Layer 5 of a small transformer language model trained on English Wikipedia (10 layers, counted from 0, width 128).
A neuron adds its activation times its output weights to the MLP's output. To switch it off is to set its activation to zero at one token and run the rest of the model.

Output weights of the MLP neurons that the questions are about. A number n stands for n times 0.0032.
n6: -6 18 -2 25 -5 18 -10 -1 -26 -1 -15 24 15 -1 -14 18 -63 -8 -44 -21 -13 -31 21 8 -3 -5 6 32 10 36 1 62 -21 -4 -10 -24 6 -7 -13 -8 23 -6 -22 -11 11 -70 -6 31 29 -29 -38 21 10 -6 42 2 -49 -26 5 -24 1 -46 15 4 30 26 15 -10 -23 -1 -5 52 4 45 26 36 17 -1 -9 -12 -4 -1 -20 -28 5 11 24 -17 4 8 -39 32 13 69 -17 15 -1 -12 -68 1 -29 -27 13 -4 11 -19 17 -22 2 32 -34 12 -61 37 -2 -37 -9 4 -19 -5 -5 4 -25 -38 -32 27 9 6
n53: 3 48 31 -18 7 -28 -11 -11 -64 -7 -21 -19 -25 -1 16 -8 -1 33 -11 -40 -1 -20 -14 -10 14 -40 22 4 -2 3 -41 -22 -11 23 11 -33 -33 45 40 -13 13 27 15 14 7 -28 -22 6 31 -9 10 26 8 25 -14 -26 -30 -17 24 -22 25 14 9 -11 15 -15 -17 22 14 -6 -21 -1 17 -11 11 -35 -17 3 8 45 20 43 -4 44 -1 4 0 9 8 -6 -49 27 19 -14 5 -8 -9 -34 -13 -35 39 15 15 18 6 17 -23 -50 0 -24 -27 13 -27 -7 17 81 -51 -15 -7 16 94 10 -27 32 45 -6 9 13
n70: 4 -29 -10 -33 -68 -20 -15 -20 16 33 31 -9 20 7 18 60 14 -25 -47 -7 9 4 24 -19 -8 26 4 43 16 -12 -18 -31 4 20 26 21 -34 26 5 25 15 -5 29 18 3 -26 -28 50 -24 -45 1 11 38 -23 -18 46 -17 8 0 17 -44 2 -32 0 -21 16 -29 37 -31 45 -7 40 19 11 1 -26 31 -6 -59 -41 15 1 6 -9 -20 11 19 18 13 13 -5 -7 -27 -6 22 2 -52 -56 -33 -14 -32 1 9 18 -1 6 -9 -6 17 -10 -34 7 32 11 38 24 -11 3 2 -29 -22 -16 -13 6 -8 -5 4 -20
n79: 30 35 -14 28 -20 23 9 8 -3 -18 -31 -7 1 -19 23 -22 -21 -45 27 29 17 -13 -60 3 22 7 20 -24 4 -12 -26 14 -40 2 29 2 35 5 -22 -34 -37 -28 13 47 -17 29 -31 -33 59 -3 58 -13 -12 42 4 -56 -18 6 -13 -22 8 67 16 -35 -22 60 -35 2 -14 -24 25 -6 1 -54 -47 29 32 -27 -34 -21 11 -6 -6 -3 14 33 -7 -2 -43 -19 -41 -17 -9 -35 10 6 20 -20 2 10 -21 19 -21 24 43 5 24 -23 -17 -23 -8 31 26 9 2 -19 -40 32 7 7 -12 -15 -38 16 -42 19 -13 20
n110: -25 10 2 -78 20 -10 -13 45 -4 1 1 12 1 -21 31 1 -28 39 22 12 15 10 23 18 34 -57 3 6 3 9 9 25 32 -23 42 3 -28 5 -1 8 1 -1 -24 -9 24 22 -19 0 5 23 -64 8 13 -4 -15 3 9 3 -11 8 8 8 -9 -17 8 11 -3 -27 -4 -15 -11 21 12 -11 -8 -3 28 -53 8 15 12 -5 32 34 24 24 9 -38 -1 -18 1 -8 2 2 -10 1 42 25 17 -25 -17 15 -28 -18 17 -66 31 39 -25 -26 9 -6 -14 -3 -41 14 -9 -9 7 -46 -27 34 3 -8 -3 -3 11 11
n124: -2 2 14 -15 -7 -26 -8 -55 -5 5 3 -1 10 -28 14 -21 0 -5 28 0 33 7 -37 1 3 17 -16 -33 -33 -12 4 -1 -29 -26 5 36 -5 -53 4 -32 -19 -27 -4 10 11 5 15 -17 -13 -9 -22 8 -1 26 6 89 8 5 53 10 -1 -2 12 3 11 6 -13 29 38 -12 -25 -30 10 0 17 6 26 7 86 25 -32 -31 -8 -24 -18 -2 -19 9 -15 -1 -29 39 12 -28 -2 -11 44 54 28 -41 15 76 22 23 -40 -14 -31 12 -6 1 -6 40 -2 15 -58 -27 45 9 2 11 19 4 -5 57 8 -9 -1 5
n126: -27 46 8 -24 -27 -16 -64 23 6 -65 -16 -50 29 25 -7 11 56 -9 3 35 -1 -27 2 -42 4 -57 -7 -14 -14 30 -20 -22 12 1 18 -17 7 21 -2 28 33 30 14 16 31 43 -7 -23 -22 43 -19 8 19 -25 -2 -40 -33 -24 -38 11 -12 -17 38 35 3 -9 -10 -7 6 -11 50 -43 -32 19 25 -20 -1 26 -23 -30 8 -29 -85 5 45 19 55 -54 14 -8 1 -38 -13 45 10 -11 -8 15 -31 -6 8 28 -12 -55 -9 11 5 0 22 4 -33 -13 -65 -16 -1 33 12 11 -11 8 17 22 -1 18 -34 -16 -27 12
n150: -21 2 2 45 17 -2 -8 20 6 -45 -18 -35 16 -45 -7 42 4 -6 16 16 -31 5 -31 42 -23 8 -19 -23 -9 -19 8 27 14 15 -24 24 4 -4 6 24 3 -18 -17 55 30 -2 21 -1 -5 1 -11 11 38 6 -51 17 -50 5 31 8 -23 -20 -26 32 -16 -26 -32 -36 -12 32 -18 14 -32 37 10 13 19 30 23 26 4 48 16 -9 42 7 15 -15 -15 45 -74 19 29 -19 27 -35 -4 4 34 21 41 4 -14 -52 8 23 -10 60 -4 -19 69 3 12 36 -30 -74 18 -6 -8 -9 -1 -18 18 -28 23 10 -8 -11
n161: 18 -6 7 -19 -14 10 5 35 -7 8 22 -14 -41 -7 3 -30 15 -26 8 -2 9 -32 35 -42 -22 47 -22 24 23 -31 19 33 36 0 -35 63 8 -6 -22 -17 -4 1 11 4 10 -11 2 16 -18 24 -38 -12 -3 52 47 21 -57 -13 -5 10 -2 9 -20 -53 -39 -38 43 7 19 -12 -34 -48 12 1 32 -46 17 5 -32 -50 25 -10 2 -2 -33 -16 36 -5 23 -6 24 36 -67 10 -7 20 51 -19 -9 2 -9 -12 3 8 38 14 -28 8 -14 24 -9 -19 -33 16 7 27 -38 10 45 -27 -32 -5 1 7 -13 6 -14 3
n163: -18 -27 -32 5 3 -5 -20 35 -30 54 -56 -18 -6 27 31 -27 32 15 -21 -31 20 -5 43 25 25 -22 25 2 -13 50 -16 -23 -14 -13 -28 11 -37 -17 11 -19 -41 25 2 -21 -25 -11 4 24 -17 9 16 13 -4 11 -14 -11 22 10 -44 25 -15 -14 -38 -18 16 34 1 -14 3 9 -26 -1 7 11 -34 -8 -25 -5 50 -6 7 9 -24 10 13 2 40 36 -5 12 -4 -4 11 -50 -35 -26 10 -13 -12 8 -10 7 20 -34 -12 15 12 39 6 -30 23 47 41 -11 13 -41 -49 41 -43 -31 -37 22 1 56 -3 -21 -36 16
n182: 31 18 -43 -31 3 -31 -28 4 -38 25 5 16 -2 1 -19 -10 25 24 -24 -3 -45 29 11 -1 35 -24 19 -24 -18 -3 14 18 5 -50 18 25 -12 -9 38 2 4 7 11 33 -23 -23 -33 6 30 1 -10 8 -10 23 -18 -46 -7 11 27 28 9 14 -22 -62 6 -9 -37 -7 -50 -6 16 55 -27 31 -8 -9 -14 -34 -33 2 13 3 4 -37 -7 -7 -17 10 19 -9 26 -12 7 9 -28 5 -25 -36 12 -17 -36 17 -11 -21 -5 -3 -26 -31 -27 67 -23 8 26 -69 1 -43 -25 -7 -3 14 19 -6 10 13 16 -3 6 4
n194: 14 -14 -7 20 -46 -20 1 -25 -41 22 33 31 26 -20 6 -61 28 -4 19 8 15 10 -46 -14 32 -3 -29 22 -41 -19 30 -7 12 -30 -43 10 -5 -19 16 -26 -2 1 -4 -5 -11 -7 26 -6 -37 17 4 6 20 42 -41 11 15 39 -13 -11 19 1 25 7 -31 36 4 23 -8 1 32 59 24 -28 11 -1 11 -11 34 39 22 -44 -17 -3 15 -7 0 6 12 9 -58 -23 11 -7 1 55 10 57 -1 49 -27 34 30 19 -9 -20 36 16 -3 40 3 40 -2 9 4 19 0 -22 -24 -18 -25 1 -10 10 -16 5 24 5
n233: -21 -25 24 -57 -55 15 35 30 -26 -68 -15 28 -33 14 -16 37 -5 15 35 3 19 -58 1 -53 23 31 -33 7 38 -16 -27 11 4 27 16 -10 10 -30 -6 74 -3 -27 -9 7 37 34 71 13 29 10 -9 -16 17 67 34 -14 -24 36 -4 -35 -10 -30 12 -9 15 18 -34 29 5 3 9 -6 -7 -39 14 -25 -12 16 2 -3 -23 -24 -31 -13 30 -11 7 29 38 -5 68 -39 8 -37 -3 -65 32 -37 -24 -54 -2 -14 26 3 -27 -6 -20 -14 51 18 5 3 27 4 46 10 20 10 -4 -9 25 4 4 44 -14 -18 1 49
n270: 17 19 -13 43 54 50 20 -80 -38 1 12 4 -26 38 -12 -53 5 -35 -10 2 1 -26 24 -27 50 21 15 62 -1 29 25 -50 18 37 11 -14 52 16 -4 -15 11 9 -3 2 -20 -3 -10 15 -43 10 19 -8 26 4 -23 10 -28 -28 -5 7 3 -9 18 -3 26 -48 18 -12 -8 -13 10 17 22 -41 26 19 2 15 -11 3 -28 15 20 11 75 -11 6 -24 13 -17 49 -50 -4 47 -2 12 7 0 -16 27 -20 19 -20 14 13 14 -56 -17 37 -19 26 -45 -25 -7 10 -1 -18 15 -3 -41 40 -32 15 9 -15 -5 -17 47
n301: 8 2 14 11 -32 6 55 -29 2 10 9 -15 -5 57 0 33 31 15 46 25 2 64 -14 -6 35 21 -5 1 9 38 -15 -10 23 -37 -4 14 38 -1 22 16 -4 -1 57 11 -29 -16 -46 -32 -12 -17 11 -5 15 -3 -22 -14 33 -19 26 -11 28 2 5 -1 -43 47 11 20 -5 8 -17 -21 -15 5 -6 -40 9 -22 0 -1 14 20 18 30 -10 -46 -51 38 16 18 -22 14 -44 13 50 33 33 32 32 -23 20 -4 -3 4 -28 -14 -20 39 -32 -12 -5 18 -4 -39 -22 10 15 -27 2 47 -20 0 55 1 14 -26 -24 -13
n316: 7 -10 2 -8 -25 5 -5 -19 20 -30 -3 12 -17 2 -55 14 61 -10 -7 6 24 20 -1 -39 76 -9 23 45 -19 36 11 -12 -13 17 -10 3 11 -3 10 18 14 -21 -26 -25 -20 -14 -30 33 -3 -10 36 63 37 -16 7 22 -20 12 -18 22 -12 -1 -19 26 51 36 37 -30 -17 22 39 2 -13 -57 13 -18 15 38 52 14 24 -4 -6 3 -29 -27 -5 -15 -5 23 36 -29 14 -28 -65 57 15 3 8 12 -30 -1 -25 1 9 -10 -5 3 -9 10 0 -7 5 11 20 57 -33 -89 2 9 -1 -17 -28 44 -9 54 6 -9

Each question names a token from some text and the token that comes next. It shows the activations a of the neurons there, in the order above. A number n stands for n times 0.069.

Then comes g, the gradient of the next token's log-probability with respect to the MLP's output, scaled to length 1. A neuron's effect is roughly proportional to its activation times (output weights . g). A number n stands for n times 0.0034.

"Y", then " Z"
a: -1 -6 2 1 -5 -6 3 -33 0 0 -4 6 6 1 -5 0
g: -8 -2 20 7 -3 62 -34 7 1 17 2 31 -5 5 -27 11 26 -13 19 -15 -17 -29 33 -38 -14 -66 -7 -10 0 13 62 8 22 -1 19 16 -31 3 63 -26 -12 3 -20 -12 -8 12 -40 -67 25 -38 -21 -20 8 -35 -9 -10 22 18 -13 5 70 35 13 34 -5 0 37 5 -41 -23 6 -7 28 14 11 -32 -3 -26 1 -28 45 -28 -15 4 -3 12 2 42 25 71 29 0 -5 -40 25 -21 -2 -7 26 5 13 26 14 -12 -20 -18 -14 37 2 50 1 4 12 43 48 17 23 -3 44 -10 -7 29 -34 -2 -6 14 -16 -23
Which neuron, switched off, lowers the next token's probability most? n150

" pro", then "gen"
a: 2 -3 46 -3 0 -2 -5 2 -1 -1 3 16 -75 -5 -1 0
g: 7 27 -24 -13 -2 0 6 6 -36 16 25 68 85 28 -27 21 30 38 -30 10 -52 5 1 -2 -19 -9 8 19 -26 36 19 -19 4 13 -24 -7 27 -14 26 -10 9 -2 -17 4 23 26 -10 -34 -25 22 -11 -3 10 48 37 17 -4 3 -1 -11 -10 -38 37 22 -22 -31 -43 -11 14 24 -46 40 -18 24 -6 25 -11 24 -18 -2 -14 34 -20 -1 1 29 -13 53 5 -4 -11 23 40 42 -19 12 -66 -26 33 -10 16 27 6 20 -1 3 -8 -6 41 40 -47 16 -2 -3 16 9 21 36 -55 13 -18 5 29 10 11 50 36 -31
Which two neurons, each switched off alone, lower its probability most, in order? n70, n194

"ed", then "."
a: 0 -5 0 -3 0 0 2 0 2 -20 -6 -3 5 -4 1 -7
g: 21 -64 12 7 30 -1 -32 27 11 -16 1 -24 -5 -2 13 17 -2 6 13 3 6 42 -46 -7 -30 -23 9 25 -8 -30 -10 -24 13 20 1 11 19 -12 -1 -34 1 0 10 -13 -55 -38 41 25 63 3 -17 24 -41 -10 -16 -11 -5 -27 26 -52 6 43 -44 37 13 -23 -11 -12 23 10 44 -56 -6 -41 -15 -11 -12 23 -29 -2 -12 10 -24 3 -2 10 14 -43 16 -28 4 -20 -60 -4 -13 -11 -29 30 -14 14 41 12 -31 11 32 1 11 -16 26 46 -25 12 -56 5 3 -53 27 -37 15 -27 28 2 -30 -2 21 -32 41 40
Which neuron, switched off, lowers the next token's probability most? n163

" Work", then ","
a: 17 -10 0 5 -1 4 -7 8 0 1 5 1 1 5 3 9
g: 35 -38 40 -30 -37 -9 12 -7 -12 -36 14 2 -20 30 -16 5 10 9 -9 -48 -39 -55 -4 20 6 -48 27 -5 -1 26 -41 52 45 59 24 -18 -30 1 23 10 24 -8 -20 -7 -31 -9 63 -19 56 9 -24 -3 -50 0 26 -40 22 26 -23 -17 25 -9 -5 31 12 -11 12 14 -26 12 -15 -38 20 -41 -18 -8 17 -17 -8 -16 -48 -16 -22 5 37 22 -3 18 -5 -20 7 23 -18 12 -20 10 40 51 -6 -11 -8 -34 -24 -1 19 14 42 28 10 -18 -19 -27 34 14 27 -10 -14 -8 -55 24 3 28 -30 7 -39 -18 -2 4
Which neuron, switched off, lowers the next token's probability most? n6

" J", then "OR"
a: -1 -5 0 0 5 20 -6 1 2 -1 1 -2 2 1 -3 6
g: 12 -14 74 40 -11 -5 -55 -2 6 44 46 21 -9 -30 20 -20 18 -4 34 -28 5 -16 33 -24 51 -16 -34 14 11 38 -8 2 43 5 9 -38 -31 -16 19 -14 20 18 -29 -14 27 -11 -38 -17 23 6 -13 -42 17 40 -23 -13 10 -28 12 -32 -3 38 -36 5 -54 -10 -8 -29 -20 47 -13 -1 32 30 -1 -14 -22 -17 20 -22 23 14 7 30 7 -3 30 57 16 11 25 27 -4 35 -15 21 -25 -14 -4 30 -5 6 4 7 23 10 -62 2 44 -7 -15 29 0 -53 -35 -12 3 -40 14 26 -16 50 -32 8 -5 10 -12 14
Which neuron, switched off, raises the next token's probability most? n124

"l", then "anc"
a: -2 -11 -4 1 -1 15 0 -2 17 0 1 -2 -1 -11 -1 -84
g: -13 8 47 9 12 -22 -28 43 -3 -62 14 23 -7 -47 -14 18 -27 16 -16 -13 12 -52 11 0 -74 6 36 5 -14 22 -32 -48 4 26 -22 -5 -14 -6 -18 -66 31 -6 17 33 3 16 -34 -38 -42 -40 -18 -47 44 -34 28 -15 0 -15 17 33 -11 -50 -19 -14 20 8 27 23 2 35 12 -33 -2 20 -29 20 -19 -9 25 0 -36 7 2 -6 3 33 -42 1 24 -12 2 15 49 -8 -18 -6 -6 -29 10 6 -12 -11 48 -32 44 -21 -48 -11 -34 -9 -23 14 18 -7 -16 -8 -30 4 9 26 35 -3 39 -8 2 -19 -9 7
Which neuron, switched off, lowers the next token's probability most? n316

"A", then "h"
a: 2 -3 4 6 1 -3 -6 -3 6 -3 0 -1 -2 0 -1 -4
g: 35 -19 -22 -14 37 -3 56 35 24 8 54 -5 -52 -31 5 -7 38 28 -51 1 -6 -11 -20 38 23 -25 -14 2 -15 -19 8 -21 4 2 -9 15 -22 -10 6 -14 -37 45 18 61 3 5 -18 -12 0 22 -29 -20 -45 -13 4 -36 2 -41 7 33 38 -26 -5 -23 -39 9 -8 -2 32 -5 43 -10 -4 24 -31 16 5 -42 7 -37 -22 -18 -37 -22 10 19 7 1 32 18 -9 -25 -19 55 3 18 44 27 9 31 0 -16 -2 -54 26 -3 -22 53 -35 21 -11 -11 19 35 40 5 7 17 35 -3 3 22 55 31 -21 32 1 -3
Which neuron, switched off, lowers the next token's probability most? n161

" U", then "A"
a: 1 -4 -1 10 0 1 -6 4 7 -1 0 -1 -1 -7 0 0
g: -5 40 17 9 -26 -36 -23 46 0 42 -46 8 -12 -54 26 -1 -6 38 -7 -5 -68 8 -26 0 6 -35 -8 -35 -10 1 26 -35 25 -17 32 1 -11 -1 -34 32 23 23 -13 22 -18 30 -58 9 12 -12 15 -39 -14 61 -21 -26 16 9 9 -34 41 -6 -36 -21 0 -2 -7 -8 -10 22 -7 -16 11 5 -3 45 22 -1 -15 -21 44 -24 24 -23 -22 47 -5 -7 -25 -9 -11 -19 -12 -5 -31 12 -18 -49 15 -28 -6 14 7 -53 -13 9 -49 12 -28 -28 39 30 28 32 -48 13 -22 6 -52 33 13 5 9 -12 -11 -30 11 28
Which two neurons, each switched off alone, lower its probability most, in order? n79, n270

")", then " cells"
a: 2 0 2 0 1 0 -1 0 -3 4 4 5 0 1 7 0
g: 4 4 3 -7 -2 8 -57 5 5 13 -41 62 70 14 5 -4 2 6 -17 -9 5 16 1 46 16 -54 -14 16 25 25 -79 -18 -16 -4 37 -8 -14 -12 33 -26 15 12 7 -30 -23 1 23 -29 -54 -10 40 1 -5 -14 34 17 -43 51 2 -4 -10 -2 -53 -19 -28 34 -9 34 -6 -26 -24 17 0 -11 33 -56 -38 25 4 -6 14 -5 28 -23 -25 -4 22 -21 -8 27 28 11 26 -10 1 -10 -5 21 6 22 -15 -23 -39 11 -14 -38 6 5 17 12 15 67 -19 43 11 -13 -26 1 -22 -60 -19 22 17 17 18 18 23 6
Which two neurons, each switched off alone, lower its probability most, in order? n163, n194

"ess", then "ing"
a: 1 19 0 0 5 -10 1 1 6 9 -4 -2 1 -1 -8 -2
g: -2 -30 -9 -3 7 2 29 -13 -3 68 -19 7 -5 15 7 8 25 16 6 2 -27 29 45 1 -26 33 12 1 9 10 -7 -49 17 -17 1 3 -23 -18 52 13 -43 25 -18 -23 41 7 38 -2 -51 -23 -38 26 28 -14 -37 28 -2 -32 14 17 -20 17 16 -39 2 28 36 -2 39 -29 -3 18 38 72 36 -1 14 -7 -3 26 -23 -32 12 12 -11 -64 -24 -14 -2 -7 5 18 16 -6 -11 -22 -36 -48 -15 -17 -17 -6 -65 8 10 46 -2 22 -39 -7 15 35 -26 7 1 -45 -44 -6 43 -13 30 -2 -26 -17 -2 8 18 38
Which neuron, switched off, lowers the next token's probability most? n163

"Y", then "R"
a: 6 -4 3 -1 1 -2 0 -3 1 -2 2 -1 3 0 20 -5
g: 34 -2 25 25 11 -5 20 -11 -17 -56 27 37 46 2 23 13 -36 -33 0 -39 28 -2 23 43 70 42 4 33 16 17 5 25 -13 -37 -15 -65 17 -4 16 -61 -25 2 -16 15 59 -6 10 59 41 32 9 12 2 10 -7 -3 -18 -10 -7 5 -16 -13 -18 0 -9 7 -46 1 29 -23 7 32 -7 59 23 -53 3 -34 2 -11 12 9 13 -38 28 15 6 8 18 7 -10 25 9 -21 9 9 24 -13 18 -21 21 -35 10 28 -16 -41 -14 27 -6 15 6 -4 -27 -12 33 -9 -18 31 19 -26 -14 23 -8 -6 2 -62 38 30
Which neuron, switched off, lowers the next token's probability most? n6

"-", then "t"
a: 3 -6 -8 0 1 5 1 -5 0 1 76 -1 0 -1 3 -43
g: 12 2 -18 11 -26 -5 18 -13 14 -23 21 16 -32 -9 -4 14 2 -29 -25 -8 51 -8 -21 -14 17 -18 28 14 -2 9 -23 35 35 -69 3 -25 -15 4 -1 20 -35 -33 61 18 31 -4 -11 1 -47 -14 -17 -21 -5 3 35 -37 35 -49 -14 -7 8 56 -3 37 29 -21 -13 -3 -38 0 15 3 0 13 1 22 7 14 15 -19 -19 -33 0 -13 -4 -48 -20 35 18 1 -7 49 22 -4 -21 21 -32 -16 17 33 -33 42 61 -27 35 -14 -7 -50 -16 8 33 14 -13 -14 5 1 -32 3 25 -39 -6 -46 51 -19 10 -2 -48 -61
Which neuron, switched off, lowers the next token's probability most? n182

":", then " Mil"
a: -2 -12 -1 6 6 1 0 -1 -1 6 4 -1 1 0 0 5
g: -40 23 32 6 -33 -9 10 35 -20 20 52 3 23 31 -25 -4 39 -23 -4 -38 -25 -41 -11 22 -4 3 44 25 -16 -10 -23 0 27 7 33 -8 2 9 66 -15 -30 -45 10 -18 -2 23 -26 18 9 -3 19 -9 -12 -11 23 -18 26 17 26 10 -19 -39 -31 10 11 -20 -13 3 -47 -40 -11 12 45 48 4 -14 -13 -42 42 39 -28 16 -16 -9 -24 21 -14 26 25 11 -19 22 -45 -19 -11 -4 -41 9 20 37 10 -19 31 35 13 -13 73 55 36 -7 -7 12 -28 29 22 46 -11 -6 -5 -33 33 10 -9 -17 -24 -23 -34 9
Which neuron, switched off, raises the next token's probability most? n53

" Sir", then " Stan"
a: 5 -10 -3 2 -2 3 -4 -3 -23 0 -3 -3 -2 -1 1 -3
g: 23 27 -25 51 34 8 -12 -21 -3 -1 36 13 -74 4 14 23 9 13 4 -41 -49 -20 35 -48 -6 4 25 12 -4 23 -16 -39 -11 11 40 20 8 55 -12 18 -23 -26 15 -14 3 -28 38 -38 -31 -12 26 31 -62 13 6 18 15 43 -22 40 -6 -4 -4 -14 -1 30 -27 -11 13 -3 -2 34 9 3 17 -36 3 -26 16 17 -10 -22 -11 5 -11 -33 -35 46 15 56 7 10 39 -46 -31 -16 -22 51 -8 33 -19 13 15 22 55 5 18 -14 33 -28 -51 -21 -9 -42 10 36 1 11 7 4 -2 21 3 -2 5 21 -26 7
Which neuron, switched off, raises the next token's probability most? n53

" for", then " J"
a: 6 11 0 4 -3 1 5 1 -2 -4 -1 2 8 1 5 -8
g: 17 -13 34 -10 24 21 -52 21 -30 28 19 43 -36 -6 -40 56 20 -2 39 -12 6 -20 12 -8 -14 -10 -19 19 21 7 78 19 32 33 7 10 10 4 55 -11 14 15 -7 -45 -49 -4 7 54 35 11 -1 -41 7 -11 -3 -12 23 17 30 9 7 14 21 7 4 41 -3 9 -44 -34 -7 18 -37 -7 32 -6 -29 -42 36 -22 -2 23 24 8 -1 -20 28 -8 71 5 0 -27 13 16 19 -30 9 -20 -10 -12 28 16 12 -30 -61 -28 2 30 33 16 25 52 37 20 -9 -2 -3 2 16 40 -5 21 8 -20 27 3 1 -18
Which neuron, switched off, raises the next token's probability most? n79

"LC", then "3"
a: 2 -1 -4 0 2 -2 3 1 -2 -1 1 9 -10 -1 5 1
g: 8 42 5 10 16 63 34 12 17 -49 -22 6 -14 -34 15 -11 38 -3 -32 -52 -12 -41 -30 -59 50 13 21 9 -45 12 7 -33 21 -27 -36 4 9 -40 -10 21 3 12 27 -34 22 11 -9 7 21 -19 21 -7 12 9 -3 -13 18 -8 -25 10 48 12 -28 30 -18 -5 25 -36 -28 -5 -19 -1 -27 -13 -44 40 -42 -5 -23 -16 50 -2 -4 13 -16 -30 -35 18 14 13 2 15 30 8 37 -9 -58 -3 -21 -19 -11 -7 -9 -10 47 12 45 -49 -10 -18 13 0 7 -15 13 -10 0 -62 18 -39 -41 -36 -31 -5 5 -2 -33 0
Which neuron, switched off, lowers the next token's probability most? n124

" ", then "1"
a: -5 1 1 0 -2 0 19 0 0 -1 0 5 -1 0 1 -2
g: 10 -6 2 14 -62 -63 -40 -21 -24 -25 10 -6 -21 3 0 2 30 42 -53 35 -15 -9 -3 -7 18 -11 22 8 -19 -43 -2 -17 -40 13 17 11 8 -7 4 -3 -52 -12 7 -2 18 -8 -10 -48 -7 0 26 -26 14 -1 -24 -4 5 1 14 -11 -18 -8 27 -32 -20 -13 -74 26 35 11 38 14 -1 -37 -11 6 -10 -39 26 -16 -27 13 -31 -37 45 -42 -13 -24 45 -42 0 -56 1 47 12 12 -22 9 15 20 18 16 24 45 -21 26 -26 57 -14 11 -1 -10 24 20 6 -6 12 8 31 21 0 -23 -24 -65 -48 -7 12 15
Which neuron, switched off, lowers the next token's probability most? n126

"ne", then " Y"
a: 1 -7 2 -3 4 0 -2 -1 0 14 0 -11 4 -2 1 -5
g: 26 24 8 38 5 -6 -27 -42 -19 -8 10 -25 -67 30 29 7 9 25 39 -3 -25 -9 -1 23 0 -7 -15 16 -5 18 26 -1 15 8 10 37 -11 -26 53 -7 -49 6 -13 39 -7 33 16 -33 23 1 -22 -15 40 46 0 -8 18 22 6 25 51 -7 4 15 -21 46 -38 -17 -28 3 -5 28 15 35 37 -30 -10 58 -13 -16 -22 -49 -10 -35 10 -29 59 4 29 -3 -16 -28 4 -15 -8 -32 -9 -19 -33 12 -32 36 -3 19 9 -44 -19 -3 36 -6 -26 57 -13 1 -19 -18 33 -28 36 -14 3 51 -5 -4 32 41 15 14
Which neuron, switched off, raises the next token's probability most? n194

"al", then "ee"
a: 3 -13 0 24 3 1 -4 -2 -1 0 2 -4 -3 -2 6 -6
g: 47 9 0 -10 20 -27 -24 -42 -4 43 4 19 -24 -21 16 -19 -30 33 -7 28 5 28 9 37 -30 -14 10 54 6 -8 -10 0 44 20 15 -12 0 -6 15 -31 -29 -8 17 34 47 36 -35 9 24 16 15 27 -66 -12 0 38 -24 -14 4 10 -46 12 23 -53 -5 55 1 -29 -62 22 53 17 6 -25 -1 9 28 40 9 -22 6 3 28 5 -66 17 -16 16 -6 54 4 5 -18 -5 19 -13 28 10 13 8 39 -2 -22 16 -10 33 6 -46 -15 -12 -2 2 -17 30 -10 -5 -40 1 30 35 3 16 40 -8 -25 -11 -48 16
Which neuron, switched off, lowers the next token's probability most? n79

" AL", then "G"
a: 1 -6 6 1 0 -7 14 9 -26 0 4 0 -2 1 26 -3
g: -29 -9 -15 10 17 -1 20 -5 10 -18 -7 55 9 6 -44 13 13 7 20 -23 64 -5 -9 -18 16 14 -11 19 -12 50 7 -59 2 -4 -24 -24 20 6 17 -29 6 40 -29 59 23 -2 -35 6 -37 -6 33 -24 7 -55 -6 -7 -34 -56 17 -60 -51 15 38 -14 -17 14 4 40 -1 19 9 11 3 -17 29 0 -7 31 25 11 23 -23 24 14 22 47 7 -5 26 -39 0 -16 0 7 -14 -3 -9 -3 17 9 48 -12 -18 -13 24 -59 -33 17 27 19 -13 0 80 0 -27 -1 -9 -2 -15 -32 8 4 -24 19 29 17 37 43
Which neuron, switched off, lowers the next token's probability most? n161

"ad", then " AC"
a: 0 -6 2 -10 4 2 -2 -1 -6 7 -3 2 -5 0 10 -5
g: -1 16 19 -10 -15 27 -47 -34 -49 15 -11 9 2 -13 49 -16 -35 -13 7 0 23 -24 5 -6 4 -22 14 -11 -12 6 27 13 5 80 2 -5 -5 18 -42 -3 15 -8 -12 -69 -11 29 -12 9 -16 -59 -7 -31 -16 50 -32 20 27 9 -14 -6 27 25 -51 42 -50 -21 15 -59 -16 31 12 -29 -31 -19 -8 44 -28 -3 11 36 -73 -14 -7 -40 -35 36 11 -35 -8 41 -7 36 15 14 19 -29 8 -6 0 -21 1 3 -7 7 -19 -26 -12 -33 -28 3 -9 -3 8 4 4 28 -26 -23 -34 -13 6 22 3 40 14 2 17 29
Which neuron, switched off, raises the next token's probability most? n301

" |", then " –"
a: -2 -8 0 4 -2 1 -2 0 1 1 -1 -2 -3 2 2 -1
g: 16 25 18 -9 13 33 15 22 -10 -23 48 -46 -34 -19 30 9 -34 10 0 -14 -49 -55 29 -42 38 12 7 -21 -29 -8 -51 22 -3 -31 36 -35 -7 -28 -17 -2 13 17 16 -49 28 6 8 9 -15 6 22 15 0 -13 54 0 -10 34 -6 3 18 13 -42 5 -1 -2 32 -2 -40 -6 38 18 21 -14 -26 2 -20 11 4 30 -38 17 -2 -25 29 -50 8 -39 15 51 -23 -14 -10 -29 -3 -15 26 -44 60 -35 30 -6 20 7 -17 32 1 31 6 -47 -21 -13 -50 -14 15 17 -20 -14 33 17 -31 -43 2 -30 -1 40 -1 -5
Which neuron, switched off, raises the next token's probability most? n53

" selected", then " plays"
a: -1 -1 23 0 6 0 1 0 6 -12 3 -5 -3 -3 -8 -3
g: -39 17 5 8 9 -12 38 43 -17 65 47 -11 -22 -9 23 39 6 10 8 52 29 10 44 -19 -3 -15 -26 0 -36 -10 -26 -50 -4 28 14 -1 15 1 -12 34 -11 17 10 -14 10 29 33 -8 13 -4 16 25 14 73 16 33 -23 36 16 -17 -35 26 7 -42 -33 -17 8 3 -19 13 -20 4 21 29 9 3 13 -20 -10 -4 19 -29 -5 -17 52 -9 -25 20 -4 -40 3 -25 3 -1 -33 -19 0 -2 7 17 28 14 29 -34 -34 60 59 23 -39 -21 -35 19 21 -3 42 21 40 12 0 -27 7 60 45 -8 10 19 5 -8
Which neuron, switched off, raises the next token's probability most? n163

"-", then "5"
a: 2 1 -11 1 3 -3 5 -1 3 1 61 0 0 -12 -1 -10
g: -27 -22 -15 38 -40 9 24 33 46 -19 25 30 -31 -2 -33 31 33 17 20 -25 -64 -41 8 19 -24 29 45 5 -6 21 -23 3 16 9 -19 -22 -3 17 54 20 16 27 -4 -10 5 -23 -14 12 33 27 -17 45 22 6 -14 -29 24 21 -18 6 -18 -33 2 -15 -19 11 79 -3 -14 15 -22 -5 13 5 -8 34 -48 24 -11 -27 22 3 -17 -12 -5 28 16 -10 12 49 -5 -39 7 -10 14 -41 -3 -37 -18 30 -3 -23 -53 13 6 1 12 1 -14 38 13 -62 21 -41 -1 12 17 -18 33 -22 31 -14 -19 1 29 0 -66 23
Which neuron, switched off, lowers the next token's probability most? n182